Layer 6 of a small transformer language model trained on English Wikipedia (14 layers, counted from 0, width 128).
A neuron adds its activation times its output weights to the MLP's output. To switch it off is to set its activation to zero at one token and run the rest of the model.

Output weights of the MLP neurons that the questions are about. A number n stands for (n - 128) times 0.0025.
n5: 129, 109, 196, 157, 136, 140, 105, 128, 142, 152, 85, 147, 65, 100, 103, 114, 126, 152, 118, 82, 120, 130, 105, 85, 151, 105, 142, 153, 114, 103, 114, 118, 172, 75, 161, 155, 158, 155, 131, 161, 103, 91, 145, 106, 128, 112, 138, 118, 104, 91, 142, 148, 169, 117, 97, 127, 127, 114, 122, 155, 90, 129, 89, 172, 154, 165, 155, 55, 90, 137, 138, 109, 121, 116, 123, 101, 165, 144, 87, 118, 100, 125, 82, 132, 60, 104, 156, 105, 82, 204, 159, 72, 132, 178, 118, 129, 115, 150, 233, 133, 154, 198, 152, 129, 85, 201, 199, 116, 180, 109, 194, 156, 120, 161, 136, 162, 105, 137, 105, 157, 151, 119, 121, 63, 74, 136, 150, 110
n14: 90, 118, 143, 150, 121, 125, 175, 90, 150, 140, 175, 144, 95, 148, 150, 134, 88, 135, 97, 68, 154, 130, 117, 113, 111, 135, 117, 108, 106, 148, 78, 126, 115, 117, 133, 127, 76, 117, 132, 127, 163, 125, 159, 141, 84, 167, 99, 155, 113, 139, 154, 99, 90, 129, 199, 141, 79, 89, 123, 145, 178, 95, 149, 122, 85, 101, 163, 125, 116, 156, 118, 160, 94, 104, 71, 77, 110, 130, 121, 132, 141, 128, 149, 108, 143, 177, 94, 156, 145, 145, 130, 122, 113, 87, 127, 149, 144, 157, 40, 95, 126, 168, 98, 103, 128, 137, 118, 125, 75, 185, 102, 132, 103, 155, 124, 158, 158, 152, 163, 105, 131, 131, 118, 135, 241, 111, 118, 144
n36: 132, 103, 182, 152, 140, 99, 125, 103, 122, 116, 101, 124, 139, 141, 175, 153, 197, 98, 124, 105, 154, 126, 103, 128, 99, 177, 134, 111, 104, 94, 145, 97, 111, 163, 86, 175, 128, 143, 123, 112, 88, 152, 169, 96, 148, 130, 138, 64, 196, 122, 132, 121, 146, 163, 128, 139, 128, 158, 110, 54, 164, 137, 96, 171, 143, 146, 76, 120, 103, 135, 120, 164, 84, 77, 168, 107, 160, 125, 89, 187, 199, 108, 108, 111, 106, 116, 116, 124, 158, 139, 95, 155, 133, 123, 121, 128, 160, 72, 144, 123, 131, 97, 111, 91, 111, 153, 151, 136, 135, 86, 120, 135, 190, 114, 122, 154, 138, 147, 106, 129, 90, 91, 163, 157, 127, 117, 149, 127
n47: 174, 149, 137, 115, 148, 121, 97, 89, 92, 120, 136, 123, 139, 106, 139, 174, 97, 176, 111, 154, 102, 128, 67, 119, 135, 144, 77, 191, 100, 107, 121, 157, 133, 178, 99, 128, 139, 164, 153, 118, 174, 132, 169, 133, 140, 110, 130, 93, 135, 90, 92, 158, 146, 104, 127, 92, 90, 120, 191, 180, 128, 122, 69, 80, 111, 163, 112, 148, 132, 191, 151, 93, 126, 100, 107, 115, 121, 141, 129, 148, 197, 188, 123, 142, 115, 119, 159, 95, 118, 99, 213, 156, 121, 138, 201, 157, 104, 98, 63, 133, 90, 121, 151, 83, 94, 143, 90, 121, 136, 113, 119, 155, 94, 200, 138, 107, 135, 126, 201, 129, 109, 167, 121, 169, 153, 119, 116, 124
n63: 123, 133, 121, 93, 144, 154, 92, 176, 127, 166, 119, 75, 101, 118, 140, 108, 97, 161, 136, 180, 127, 175, 93, 130, 160, 141, 117, 165, 99, 139, 168, 112, 154, 115, 134, 166, 145, 134, 137, 89, 119, 137, 172, 159, 89, 132, 110, 101, 78, 106, 95, 152, 153, 101, 120, 134, 160, 123, 170, 108, 139, 136, 168, 101, 148, 199, 132, 143, 100, 110, 186, 100, 105, 176, 110, 149, 150, 144, 90, 155, 137, 136, 150, 160, 131, 117, 158, 119, 124, 74, 114, 95, 107, 116, 116, 124, 147, 123, 129, 140, 79, 146, 155, 140, 202, 89, 110, 121, 176, 163, 129, 168, 104, 69, 127, 105, 146, 152, 146, 149, 113, 123, 139, 99, 142, 112, 105, 115
n88: 134, 142, 185, 112, 103, 109, 123, 127, 90, 119, 120, 125, 124, 122, 109, 155, 69, 129, 130, 208, 146, 86, 93, 140, 165, 139, 135, 116, 96, 174, 107, 87, 147, 57, 138, 97, 152, 93, 111, 162, 137, 170, 162, 111, 150, 173, 105, 115, 124, 153, 158, 94, 85, 99, 139, 184, 137, 132, 116, 134, 99, 92, 143, 167, 96, 153, 142, 144, 124, 102, 138, 178, 155, 148, 130, 128, 152, 144, 109, 96, 160, 184, 179, 149, 120, 142, 121, 80, 92, 163, 192, 154, 146, 110, 121, 108, 123, 70, 166, 145, 108, 106, 120, 124, 133, 99, 76, 104, 86, 112, 192, 62, 173, 158, 118, 144, 138, 146, 147, 157, 172, 150, 115, 117, 126, 110, 82, 60
n118: 105, 192, 155, 93, 160, 159, 150, 113, 92, 123, 126, 82, 146, 103, 115, 111, 115, 93, 95, 147, 93, 134, 141, 114, 101, 137, 169, 154, 166, 94, 136, 96, 107, 109, 180, 154, 151, 128, 156, 94, 131, 121, 125, 121, 137, 112, 107, 151, 102, 156, 102, 118, 162, 103, 136, 170, 99, 170, 120, 127, 158, 118, 154, 124, 131, 114, 97, 132, 51, 199, 143, 140, 127, 145, 140, 29, 151, 127, 98, 134, 108, 146, 91, 144, 168, 135, 142, 101, 167, 62, 108, 115, 66, 155, 93, 147, 131, 138, 102, 130, 110, 115, 158, 99, 129, 158, 155, 159, 91, 151, 115, 133, 152, 176, 83, 134, 129, 150, 152, 103, 99, 168, 173, 98, 157, 168, 84, 117
n247: 121, 147, 152, 165, 79, 116, 145, 161, 137, 151, 143, 102, 125, 47, 113, 151, 128, 169, 162, 103, 171, 112, 107, 143, 102, 84, 176, 143, 144, 80, 44, 163, 114, 145, 122, 90, 117, 140, 86, 107, 148, 149, 115, 163, 75, 143, 103, 143, 186, 160, 90, 130, 159, 82, 92, 130, 183, 90, 119, 148, 108, 124, 138, 138, 162, 146, 133, 114, 110, 138, 123, 172, 130, 131, 134, 151, 104, 139, 164, 106, 102, 84, 156, 92, 176, 155, 147, 109, 112, 164, 129, 151, 109, 118, 134, 129, 123, 158, 178, 115, 152, 133, 97, 192, 155, 118, 143, 115, 163, 159, 119, 155, 174, 118, 135, 169, 76, 81, 97, 158, 73, 111, 97, 124, 146, 149, 140, 106
n250: 128, 192, 52, 134, 105, 156, 99, 167, 78, 95, 136, 111, 168, 169, 86, 146, 202, 134, 94, 172, 138, 105, 121, 140, 168, 133, 164, 126, 136, 96, 153, 120, 98, 145, 141, 127, 127, 144, 118, 199, 115, 148, 108, 159, 146, 100, 98, 103, 85, 116, 102, 119, 92, 156, 92, 114, 187, 145, 86, 117, 163, 106, 130, 144, 118, 158, 166, 129, 113, 110, 113, 113, 132, 169, 156, 117, 131, 157, 99, 106, 180, 119, 143, 163, 151, 157, 112, 128, 120, 137, 127, 153, 155, 162, 155, 110, 94, 99, 221, 105, 124, 86, 140, 112, 118, 108, 148, 123, 117, 180, 112, 134, 100, 118, 153, 108, 154, 126, 143, 105, 138, 111, 111, 119, 104, 112, 147, 105
n259: 58, 128, 107, 125, 68, 90, 145, 128, 151, 122, 134, 152, 147, 178, 100, 109, 97, 129, 137, 73, 101, 119, 107, 148, 115, 153, 145, 139, 121, 167, 129, 108, 98, 176, 105, 140, 137, 159, 57, 125, 163, 126, 106, 157, 124, 86, 117, 158, 145, 167, 138, 127, 99, 136, 121, 177, 115, 152, 154, 39, 172, 106, 188, 125, 122, 96, 108, 108, 151, 116, 94, 164, 152, 146, 113, 157, 111, 121, 125, 189, 54, 138, 142, 168, 119, 139, 113, 93, 136, 183, 117, 107, 176, 173, 119, 65, 143, 155, 75, 138, 130, 125, 74, 142, 107, 146, 121, 102, 102, 157, 124, 142, 107, 141, 99, 143, 137, 156, 134, 70, 206, 141, 122, 134, 143, 155, 145, 93
n267: 120, 120, 104, 123, 131, 114, 162, 119, 133, 76, 106, 107, 111, 130, 156, 176, 101, 152, 96, 110, 114, 136, 92, 160, 135, 216, 71, 119, 122, 122, 153, 158, 127, 144, 134, 72, 73, 134, 132, 143, 109, 123, 159, 89, 146, 84, 91, 187, 121, 112, 111, 138, 103, 94, 111, 75, 86, 80, 174, 144, 137, 135, 144, 142, 136, 110, 124, 129, 106, 98, 121, 139, 153, 117, 136, 131, 128, 118, 190, 140, 131, 144, 117, 80, 172, 151, 94, 133, 79, 167, 111, 156, 151, 167, 127, 137, 152, 194, 52, 161, 131, 116, 128, 69, 170, 124, 106, 122, 130, 78, 145, 105, 175, 134, 122, 111, 93, 140, 110, 132, 137, 171, 134, 118, 144, 126, 112, 176
n304: 134, 104, 100, 167, 163, 107, 147, 156, 137, 94, 6, 196, 118, 145, 151, 101, 148, 139, 170, 120, 156, 144, 90, 111, 115, 151, 85, 150, 104, 111, 138, 145, 116, 179, 160, 151, 118, 146, 120, 143, 108, 121, 115, 110, 142, 129, 95, 215, 110, 143, 175, 193, 170, 124, 116, 104, 132, 126, 160, 139, 99, 138, 90, 148, 143, 92, 153, 123, 85, 169, 140, 125, 119, 131, 155, 129, 110, 125, 109, 46, 149, 154, 137, 117, 124, 126, 137, 183, 110, 123, 138, 80, 133, 106, 108, 135, 33, 131, 88, 135, 94, 139, 133, 96, 116, 115, 162, 130, 136, 88, 160, 109, 152, 153, 104, 106, 72, 215, 172, 152, 115, 91, 138, 125, 147, 114, 118, 130

Each question names a token from some text and the token that comes next. It shows the activations a of the neurons there, in the order above. A number n stands for (n - 128) times 0.019.

Then comes g, the gradient of the next token's log-probability with respect to the MLP's output, scaled to length 1. A neuron's effect is roughly proportional to its activation times (output weights . g). A number n stands for (n - 128) times 0.0033.

" the", then " Alb"
a: 136, 126, 174, 128, 117, 130, 124, 130, 129, 127, 125, 144
g: 146, 123, 114, 141, 139, 136, 168, 178, 127, 80, 163, 102, 126, 165, 93, 126, 175, 120, 137, 166, 78, 99, 106, 154, 161, 144, 128, 117, 126, 157, 145, 91, 146, 109, 132, 131, 119, 126, 125, 77, 117, 129, 132, 190, 125, 110, 123, 147, 157, 121, 122, 72, 88, 175, 97, 124, 168, 143, 126, 84, 138, 96, 138, 123, 128, 133, 146, 109, 174, 183, 123, 67, 108, 79, 117, 171, 99, 105, 106, 171, 120, 154, 88, 137, 108, 120, 93, 168, 105, 130, 96, 89, 122, 101, 96, 104, 122, 119, 150, 145, 166, 86, 154, 101, 133, 119, 114, 139, 68, 148, 150, 140, 138, 115, 121, 145, 124, 124, 167, 157, 157, 130, 142, 129, 136, 115, 139, 85
Which neuron, switched off, lowers the next token's probability most? n36

"rave", then "l"
a: 126, 130, 120, 106, 124, 129, 129, 129, 83, 135, 123, 99
g: 167, 134, 137, 72, 58, 102, 71, 148, 126, 127, 127, 116, 135, 148, 121, 86, 81, 124, 131, 138, 156, 145, 108, 181, 111, 157, 147, 86, 155, 113, 136, 112, 134, 218, 164, 107, 105, 172, 127, 172, 103, 107, 149, 116, 116, 137, 167, 106, 115, 184, 123, 185, 130, 116, 95, 149, 100, 136, 125, 161, 110, 125, 183, 96, 118, 124, 113, 160, 152, 151, 142, 123, 148, 131, 153, 147, 135, 169, 163, 112, 114, 139, 113, 118, 133, 110, 83, 145, 91, 134, 150, 116, 138, 179, 166, 110, 118, 161, 112, 136, 168, 128, 110, 92, 106, 150, 160, 115, 138, 119, 131, 142, 163, 140, 111, 104, 131, 137, 92, 149, 135, 92, 124, 162, 148, 134, 135, 126
Which neuron, switched off, raises the next token's probability most? n304

" the", then " artists"
a: 132, 125, 155, 122, 115, 130, 126, 97, 128, 127, 129, 136
g: 100, 152, 141, 95, 157, 118, 148, 145, 140, 136, 132, 131, 126, 95, 131, 64, 149, 116, 137, 119, 118, 155, 141, 83, 164, 142, 131, 161, 175, 116, 105, 142, 76, 106, 149, 115, 140, 151, 78, 150, 63, 138, 175, 113, 123, 94, 114, 122, 143, 142, 146, 145, 134, 86, 139, 124, 140, 97, 143, 78, 127, 136, 116, 86, 147, 101, 92, 141, 172, 110, 122, 148, 105, 176, 148, 131, 122, 103, 75, 129, 144, 140, 122, 96, 123, 159, 172, 152, 147, 111, 106, 157, 27, 155, 127, 80, 166, 153, 118, 123, 155, 153, 138, 119, 111, 132, 160, 100, 115, 140, 114, 96, 90, 146, 111, 151, 129, 143, 128, 109, 137, 109, 177, 166, 151, 111, 142, 147
Which neuron, switched off, lowers the next token's probability most? n36

" the", then " end"
a: 133, 127, 151, 127, 114, 125, 129, 103, 128, 130, 128, 131
g: 147, 123, 140, 158, 113, 80, 129, 151, 144, 158, 154, 107, 95, 121, 135, 134, 156, 129, 110, 51, 79, 130, 163, 80, 136, 117, 169, 74, 82, 153, 129, 147, 108, 119, 132, 156, 112, 87, 81, 117, 118, 155, 132, 117, 119, 158, 131, 111, 133, 143, 98, 120, 142, 126, 111, 103, 91, 154, 127, 112, 181, 136, 133, 166, 134, 87, 123, 124, 136, 182, 110, 116, 95, 151, 117, 162, 124, 173, 111, 87, 167, 108, 121, 105, 131, 64, 106, 142, 94, 118, 113, 141, 139, 133, 143, 108, 134, 74, 163, 141, 120, 138, 184, 80, 84, 127, 116, 134, 142, 129, 117, 99, 79, 98, 115, 83, 127, 116, 158, 142, 122, 130, 85, 164, 117, 107, 100, 121
Which two neurons, each switched off alone, lower its probability most, in order? n36, n247

" First", then " released"
a: 125, 130, 127, 127, 150, 131, 139, 127, 101, 111, 133, 123
g: 136, 57, 139, 206, 153, 118, 112, 170, 170, 126, 117, 154, 112, 111, 165, 101, 130, 130, 146, 111, 111, 160, 138, 142, 207, 124, 122, 118, 124, 92, 96, 140, 72, 117, 92, 127, 121, 87, 90, 103, 149, 142, 131, 86, 134, 109, 124, 121, 190, 132, 126, 102, 167, 172, 133, 95, 98, 118, 100, 117, 113, 154, 112, 126, 145, 92, 150, 176, 105, 151, 144, 147, 160, 135, 142, 160, 131, 101, 109, 115, 111, 124, 170, 126, 100, 109, 157, 163, 136, 157, 117, 81, 104, 122, 114, 156, 135, 150, 145, 162, 130, 136, 145, 150, 74, 118, 132, 176, 116, 104, 120, 116, 133, 80, 128, 120, 119, 127, 126, 122, 112, 143, 81, 152, 124, 86, 138, 88
Which two neurons, each switched off alone, lower its probability most, in order? n250, n259

"-", then "age"
a: 124, 112, 119, 123, 117, 128, 127, 133, 134, 127, 133, 117
g: 105, 111, 108, 86, 112, 89, 121, 171, 139, 102, 83, 128, 131, 165, 164, 147, 127, 108, 128, 100, 159, 129, 149, 120, 91, 137, 108, 161, 123, 131, 151, 143, 120, 119, 103, 136, 126, 184, 138, 111, 127, 116, 98, 122, 118, 147, 93, 50, 153, 139, 107, 132, 135, 93, 99, 137, 133, 165, 112, 147, 151, 156, 158, 204, 188, 148, 152, 99, 146, 155, 93, 89, 119, 131, 152, 101, 148, 154, 102, 158, 117, 123, 125, 105, 138, 146, 106, 134, 129, 124, 98, 169, 98, 151, 135, 160, 123, 100, 96, 191, 111, 159, 176, 175, 110, 176, 129, 99, 175, 131, 141, 135, 145, 171, 150, 103, 156, 124, 97, 140, 123, 125, 82, 128, 157, 127, 158, 130
Which neuron, switched off, raises the next token's probability most? n36

"ure", then " firm"
a: 106, 128, 127, 133, 112, 98, 132, 126, 131, 121, 135, 116
g: 102, 52, 159, 158, 138, 78, 69, 159, 107, 129, 113, 133, 159, 128, 109, 147, 120, 120, 139, 137, 133, 109, 88, 94, 120, 117, 163, 107, 109, 109, 92, 103, 125, 140, 95, 117, 104, 119, 95, 110, 149, 164, 99, 155, 111, 131, 147, 181, 128, 143, 132, 71, 162, 118, 131, 138, 95, 144, 114, 110, 113, 73, 100, 154, 133, 137, 151, 137, 83, 84, 113, 137, 139, 160, 129, 121, 142, 151, 121, 136, 125, 133, 143, 163, 138, 154, 142, 139, 109, 127, 115, 84, 143, 134, 155, 188, 133, 147, 126, 101, 156, 146, 120, 132, 108, 61, 132, 132, 101, 126, 154, 123, 108, 174, 130, 102, 107, 165, 123, 124, 175, 103, 162, 225, 116, 139, 148, 142
Which neuron, switched off, raises the next token's probability most? n88

"on", then "our"
a: 128, 123, 119, 99, 120, 137, 119, 128, 117, 120, 148, 131
g: 124, 104, 152, 145, 130, 138, 120, 192, 121, 142, 144, 109, 82, 123, 134, 136, 150, 151, 150, 96, 121, 158, 210, 162, 148, 104, 155, 135, 103, 121, 145, 107, 152, 148, 104, 109, 138, 138, 140, 82, 113, 119, 137, 132, 102, 126, 124, 81, 147, 165, 146, 120, 100, 151, 116, 138, 149, 142, 141, 126, 142, 82, 116, 118, 141, 93, 67, 114, 111, 130, 87, 139, 135, 116, 114, 129, 164, 156, 132, 144, 170, 147, 130, 118, 110, 130, 94, 80, 117, 167, 99, 114, 87, 146, 131, 89, 158, 119, 183, 110, 74, 164, 89, 184, 78, 138, 100, 118, 107, 117, 134, 113, 67, 137, 115, 150, 89, 104, 128, 162, 105, 106, 77, 107, 116, 121, 173, 144
Which neuron, switched off, raises the next token's probability most? n267

" on", then " the"
a: 124, 169, 121, 108, 133, 127, 134, 108, 136, 128, 118, 129
g: 93, 185, 150, 145, 120, 152, 149, 106, 95, 140, 119, 163, 143, 132, 107, 144, 191, 127, 98, 101, 95, 99, 62, 152, 133, 109, 134, 131, 123, 174, 125, 131, 147, 80, 124, 102, 122, 172, 117, 146, 134, 152, 191, 138, 144, 182, 147, 126, 166, 162, 118, 160, 114, 107, 138, 141, 142, 133, 153, 154, 125, 82, 157, 140, 157, 135, 183, 142, 156, 201, 130, 177, 123, 132, 112, 170, 110, 63, 128, 138, 113, 127, 137, 123, 104, 111, 104, 132, 146, 126, 128, 123, 139, 110, 135, 147, 170, 111, 124, 105, 153, 130, 155, 132, 122, 142, 123, 139, 112, 137, 129, 89, 126, 90, 73, 109, 154, 125, 146, 159, 153, 177, 147, 164, 158, 116, 173, 114
Which neuron, switched off, lowers the next token's probability most? n14

" a", then " stage"
a: 128, 129, 125, 137, 125, 132, 126, 130, 129, 132, 122, 129
g: 154, 157, 131, 108, 153, 107, 124, 117, 186, 127, 110, 119, 120, 108, 126, 149, 120, 131, 126, 95, 139, 152, 165, 131, 140, 104, 96, 130, 71, 127, 116, 88, 117, 135, 154, 109, 90, 131, 128, 153, 84, 95, 151, 126, 154, 171, 93, 102, 97, 135, 117, 147, 134, 89, 126, 151, 162, 107, 142, 158, 104, 153, 162, 104, 215, 110, 98, 166, 118, 195, 114, 161, 149, 141, 130, 119, 97, 91, 113, 69, 164, 133, 91, 103, 140, 113, 101, 125, 118, 127, 159, 138, 72, 129, 122, 122, 104, 111, 133, 163, 99, 59, 179, 136, 78, 102, 151, 133, 118, 130, 128, 117, 107, 171, 131, 145, 122, 114, 140, 144, 148, 146, 107, 170, 116, 144, 134, 97
Which neuron, switched off, lowers the next token's probability most? n47

"hy", then "uk"
a: 130, 124, 117, 126, 112, 133, 138, 127, 127, 124, 87, 133
g: 127, 68, 134, 135, 158, 118, 150, 172, 164, 139, 121, 151, 138, 107, 100, 106, 115, 139, 135, 127, 81, 183, 141, 87, 109, 123, 132, 82, 135, 152, 122, 154, 129, 80, 170, 108, 142, 110, 92, 134, 146, 138, 102, 130, 66, 145, 124, 114, 104, 128, 118, 113, 152, 123, 103, 164, 98, 169, 95, 199, 161, 145, 168, 119, 122, 141, 121, 66, 102, 90, 70, 153, 120, 132, 123, 137, 139, 139, 104, 143, 113, 143, 71, 136, 174, 116, 152, 127, 142, 170, 114, 131, 82, 140, 109, 191, 117, 143, 128, 117, 169, 133, 125, 105, 76, 112, 139, 99, 151, 120, 129, 84, 103, 133, 102, 174, 108, 108, 146, 129, 115, 129, 153, 104, 121, 145, 111, 134
Which neuron, switched off, lowers the next token's probability most? n267

"s", then "'"
a: 122, 128, 117, 129, 130, 129, 147, 134, 139, 118, 131, 127
g: 96, 111, 140, 138, 114, 101, 133, 153, 141, 134, 158, 124, 114, 149, 90, 146, 152, 134, 125, 100, 116, 139, 146, 143, 169, 150, 127, 133, 125, 131, 155, 73, 125, 105, 132, 154, 192, 116, 142, 130, 159, 168, 98, 125, 143, 85, 164, 138, 115, 99, 130, 151, 165, 164, 112, 117, 114, 94, 138, 106, 180, 140, 158, 117, 96, 175, 116, 139, 100, 132, 148, 120, 98, 184, 170, 140, 138, 52, 162, 123, 132, 126, 127, 183, 104, 115, 181, 154, 174, 112, 121, 45, 139, 120, 106, 66, 99, 90, 153, 103, 109, 152, 123, 123, 172, 126, 150, 87, 136, 144, 97, 126, 109, 123, 162, 153, 148, 139, 106, 122, 121, 128, 122, 143, 99, 111, 138, 101
Which neuron, switched off, raises the next token's probability most? n259

" l", then "ift"
a: 132, 126, 127, 128, 136, 123, 128, 125, 111, 136, 129, 140
g: 135, 126, 116, 124, 190, 157, 108, 108, 116, 142, 104, 139, 113, 124, 192, 101, 103, 153, 152, 114, 132, 71, 85, 128, 89, 106, 109, 148, 126, 133, 124, 159, 104, 124, 88, 107, 178, 180, 109, 145, 93, 123, 103, 131, 119, 154, 111, 105, 114, 193, 154, 128, 126, 136, 165, 128, 105, 114, 122, 90, 105, 100, 155, 102, 119, 83, 102, 106, 107, 88, 157, 142, 147, 119, 106, 141, 135, 135, 162, 121, 140, 150, 104, 145, 148, 115, 142, 111, 95, 104, 101, 52, 131, 170, 126, 103, 110, 164, 133, 131, 135, 101, 123, 105, 169, 118, 94, 168, 90, 120, 133, 162, 90, 157, 81, 161, 164, 103, 152, 144, 124, 128, 116, 78, 129, 132, 112, 78
Which neuron, switched off, lowers the next token's probability most? n250

"As", then " of"
a: 138, 130, 130, 127, 89, 126, 137, 119, 71, 131, 126, 133
g: 133, 123, 125, 134, 97, 151, 170, 106, 155, 126, 119, 42, 134, 115, 106, 106, 139, 107, 135, 134, 82, 123, 83, 131, 176, 120, 115, 100, 182, 115, 144, 155, 117, 161, 119, 148, 145, 110, 138, 158, 124, 122, 97, 148, 142, 147, 160, 112, 142, 116, 113, 146, 135, 101, 124, 120, 124, 165, 130, 145, 207, 135, 138, 83, 98, 146, 117, 105, 117, 134, 118, 163, 130, 165, 148, 103, 100, 167, 121, 89, 114, 160, 91, 121, 106, 121, 144, 167, 122, 117, 146, 126, 129, 142, 158, 154, 100, 120, 134, 122, 193, 106, 98, 139, 113, 136, 68, 93, 164, 129, 122, 105, 137, 127, 84, 138, 145, 108, 174, 171, 171, 117, 150, 146, 142, 176, 133, 202
Which neuron, switched off, lowers the next token's probability most? n63

" 3rd", then " Division"
a: 126, 134, 126, 124, 128, 119, 128, 136, 124, 120, 124, 129
g: 120, 124, 140, 130, 120, 91, 110, 120, 106, 125, 167, 109, 115, 197, 150, 159, 117, 121, 117, 220, 87, 60, 166, 126, 127, 123, 146, 109, 79, 122, 151, 94, 153, 99, 132, 123, 100, 138, 105, 118, 163, 132, 137, 128, 153, 151, 135, 183, 138, 140, 116, 140, 110, 126, 101, 109, 129, 164, 116, 131, 163, 143, 105, 124, 64, 147, 155, 103, 104, 140, 108, 87, 115, 119, 82, 145, 138, 186, 139, 154, 85, 155, 133, 101, 125, 135, 100, 97, 91, 123, 142, 147, 118, 93, 163, 137, 145, 140, 126, 123, 116, 101, 128, 70, 178, 142, 119, 136, 122, 112, 145, 182, 148, 142, 116, 129, 140, 153, 126, 79, 141, 97, 132, 94, 154, 136, 151, 84
Which neuron, switched off, raises the next token's probability most? n88

" the", then " National"
a: 134, 126, 168, 128, 116, 131, 126, 126, 129, 128, 128, 138
g: 70, 84, 113, 174, 112, 138, 155, 107, 115, 124, 136, 105, 132, 162, 101, 104, 127, 119, 135, 163, 123, 107, 182, 116, 101, 119, 93, 123, 99, 118, 111, 85, 130, 135, 107, 144, 131, 138, 138, 93, 139, 123, 110, 172, 165, 126, 117, 143, 170, 151, 117, 99, 118, 103, 172, 126, 129, 134, 119, 136, 165, 118, 127, 119, 151, 125, 149, 93, 143, 203, 93, 112, 124, 74, 140, 125, 139, 84, 175, 133, 125, 128, 74, 155, 141, 130, 74, 159, 139, 139, 119, 85, 162, 67, 149, 124, 136, 162, 132, 157, 129, 159, 151, 57, 160, 156, 125, 147, 163, 149, 139, 161, 134, 110, 100, 134, 159, 101, 156, 154, 102, 133, 173, 102, 138, 122, 170, 131
Which neuron, switched off, lowers the next token's probability most? n36

"ster", then "y"
a: 133, 123, 124, 128, 128, 130, 149, 127, 128, 126, 131, 128
g: 135, 88, 131, 130, 96, 114, 104, 132, 132, 61, 142, 105, 112, 144, 88, 155, 137, 122, 112, 88, 91, 150, 108, 166, 109, 120, 100, 121, 100, 119, 119, 120, 128, 94, 131, 118, 81, 87, 101, 106, 133, 109, 94, 143, 130, 97, 103, 175, 164, 130, 150, 146, 173, 82, 127, 122, 127, 204, 147, 130, 93, 131, 155, 112, 107, 122, 150, 144, 148, 155, 111, 146, 125, 147, 108, 128, 124, 121, 198, 126, 110, 104, 103, 115, 131, 136, 123, 193, 136, 146, 131, 121, 193, 121, 80, 95, 189, 84, 111, 115, 95, 97, 140, 97, 126, 133, 142, 122, 130, 133, 153, 82, 137, 82, 126, 153, 139, 93, 117, 136, 159, 148, 135, 118, 150, 85, 121, 178
Which neuron, switched off, raises the next token's probability most? n118

" Pi", then "an"
a: 138, 123, 142, 125, 129, 134, 130, 121, 135, 114, 122, 120
g: 153, 108, 136, 189, 131, 141, 121, 177, 102, 161, 132, 73, 97, 111, 126, 108, 144, 135, 119, 161, 118, 76, 80, 128, 107, 147, 96, 158, 143, 126, 145, 108, 178, 147, 157, 127, 200, 143, 129, 167, 120, 105, 70, 130, 133, 105, 135, 129, 81, 129, 145, 116, 149, 127, 116, 141, 147, 85, 148, 84, 124, 108, 148, 169, 148, 154, 129, 149, 118, 129, 102, 104, 151, 146, 124, 157, 125, 195, 142, 160, 100, 114, 126, 149, 128, 91, 169, 135, 108, 121, 65, 166, 144, 148, 148, 185, 97, 112, 144, 138, 147, 117, 163, 138, 105, 173, 122, 151, 103, 124, 138, 150, 93, 103, 154, 100, 120, 124, 125, 147, 136, 117, 76, 133, 135, 174, 130, 120
Which neuron, switched off, lowers the next token's probability most? n5

" The", then " second"
a: 129, 130, 131, 124, 122, 128, 127, 83, 128, 127, 124, 135
g: 147, 148, 114, 131, 161, 91, 93, 140, 122, 114, 85, 92, 171, 159, 125, 149, 138, 131, 137, 136, 129, 95, 132, 128, 102, 127, 105, 100, 95, 135, 166, 118, 97, 167, 141, 120, 143, 108, 147, 107, 146, 99, 116, 96, 118, 114, 125, 110, 115, 110, 157, 73, 130, 148, 113, 124, 138, 98, 171, 127, 85, 138, 192, 107, 124, 101, 67, 91, 126, 76, 149, 121, 115, 138, 192, 133, 124, 115, 167, 139, 145, 148, 157, 151, 115, 117, 134, 98, 58, 129, 185, 95, 136, 133, 118, 116, 89, 123, 104, 105, 123, 122, 144, 105, 135, 106, 150, 205, 153, 148, 132, 90, 120, 144, 125, 142, 107, 122, 108, 120, 119, 192, 106, 64, 91, 134, 150, 138
Which neuron, switched off, lowers the next token's probability most? n247

"Japanese", then " du"
a: 107, 132, 126, 157, 127, 131, 124, 126, 118, 131, 130, 128
g: 118, 131, 123, 88, 116, 110, 159, 102, 131, 156, 83, 126, 145, 146, 121, 106, 63, 129, 133, 107, 133, 121, 192, 108, 155, 98, 137, 127, 141, 120, 100, 124, 91, 87, 132, 101, 98, 103, 162, 152, 173, 119, 131, 172, 122, 134, 150, 112, 119, 98, 86, 124, 105, 133, 148, 169, 113, 107, 139, 142, 91, 111, 165, 132, 120, 149, 56, 152, 106, 133, 100, 77, 166, 188, 102, 96, 106, 153, 129, 146, 142, 111, 127, 118, 114, 149, 125, 118, 100, 99, 145, 146, 179, 82, 97, 152, 99, 138, 92, 144, 130, 137, 133, 97, 109, 104, 173, 181, 107, 143, 121, 97, 120, 143, 142, 146, 110, 126, 115, 109, 107, 178, 160, 171, 162, 177, 122, 102
Which neuron, switched off, lowers the next token's probability most? n5

" being", then " named"
a: 128, 128, 114, 130, 130, 135, 139, 142, 93, 130, 128, 135
g: 125, 85, 118, 130, 116, 132, 172, 150, 152, 157, 136, 110, 133, 160, 120, 98, 163, 91, 127, 128, 142, 170, 139, 107, 150, 158, 132, 104, 193, 127, 118, 105, 101, 157, 103, 137, 142, 61, 163, 127, 112, 129, 121, 156, 116, 112, 79, 124, 181, 148, 118, 96, 128, 195, 136, 107, 101, 151, 87, 108, 154, 172, 140, 100, 114, 156, 171, 126, 113, 129, 146, 91, 114, 120, 154, 150, 119, 118, 93, 175, 132, 138, 136, 157, 157, 109, 187, 119, 151, 140, 98, 88, 128, 129, 171, 158, 104, 108, 153, 137, 83, 150, 140, 142, 114, 98, 142, 166, 144, 181, 110, 118, 96, 164, 158, 122, 144, 135, 168, 135, 109, 126, 106, 155, 123, 84, 85, 143
Which neuron, switched off, raises the next token's probability most? n250

" 3", then ","
a: 94, 122, 129, 116, 125, 115, 129, 123, 120, 147, 135, 111
g: 183, 118, 139, 132, 96, 171, 102, 142, 149, 142, 120, 127, 90, 101, 78, 77, 170, 166, 128, 116, 140, 86, 83, 61, 133, 137, 155, 110, 106, 128, 141, 145, 133, 190, 164, 149, 125, 89, 143, 108, 156, 116, 87, 138, 160, 139, 120, 95, 141, 112, 93, 128, 163, 69, 125, 110, 139, 127, 134, 82, 128, 131, 95, 158, 130, 176, 129, 110, 108, 86, 125, 96, 107, 124, 137, 177, 120, 121, 139, 79, 105, 124, 135, 147, 111, 143, 93, 137, 138, 130, 143, 126, 103, 150, 168, 161, 126, 101, 143, 166, 171, 130, 115, 150, 112, 138, 141, 133, 184, 115, 146, 153, 137, 120, 139, 129, 138, 93, 155, 146, 166, 90, 99, 116, 136, 184, 90, 125
Which neuron, switched off, raises the next token's probability most? n5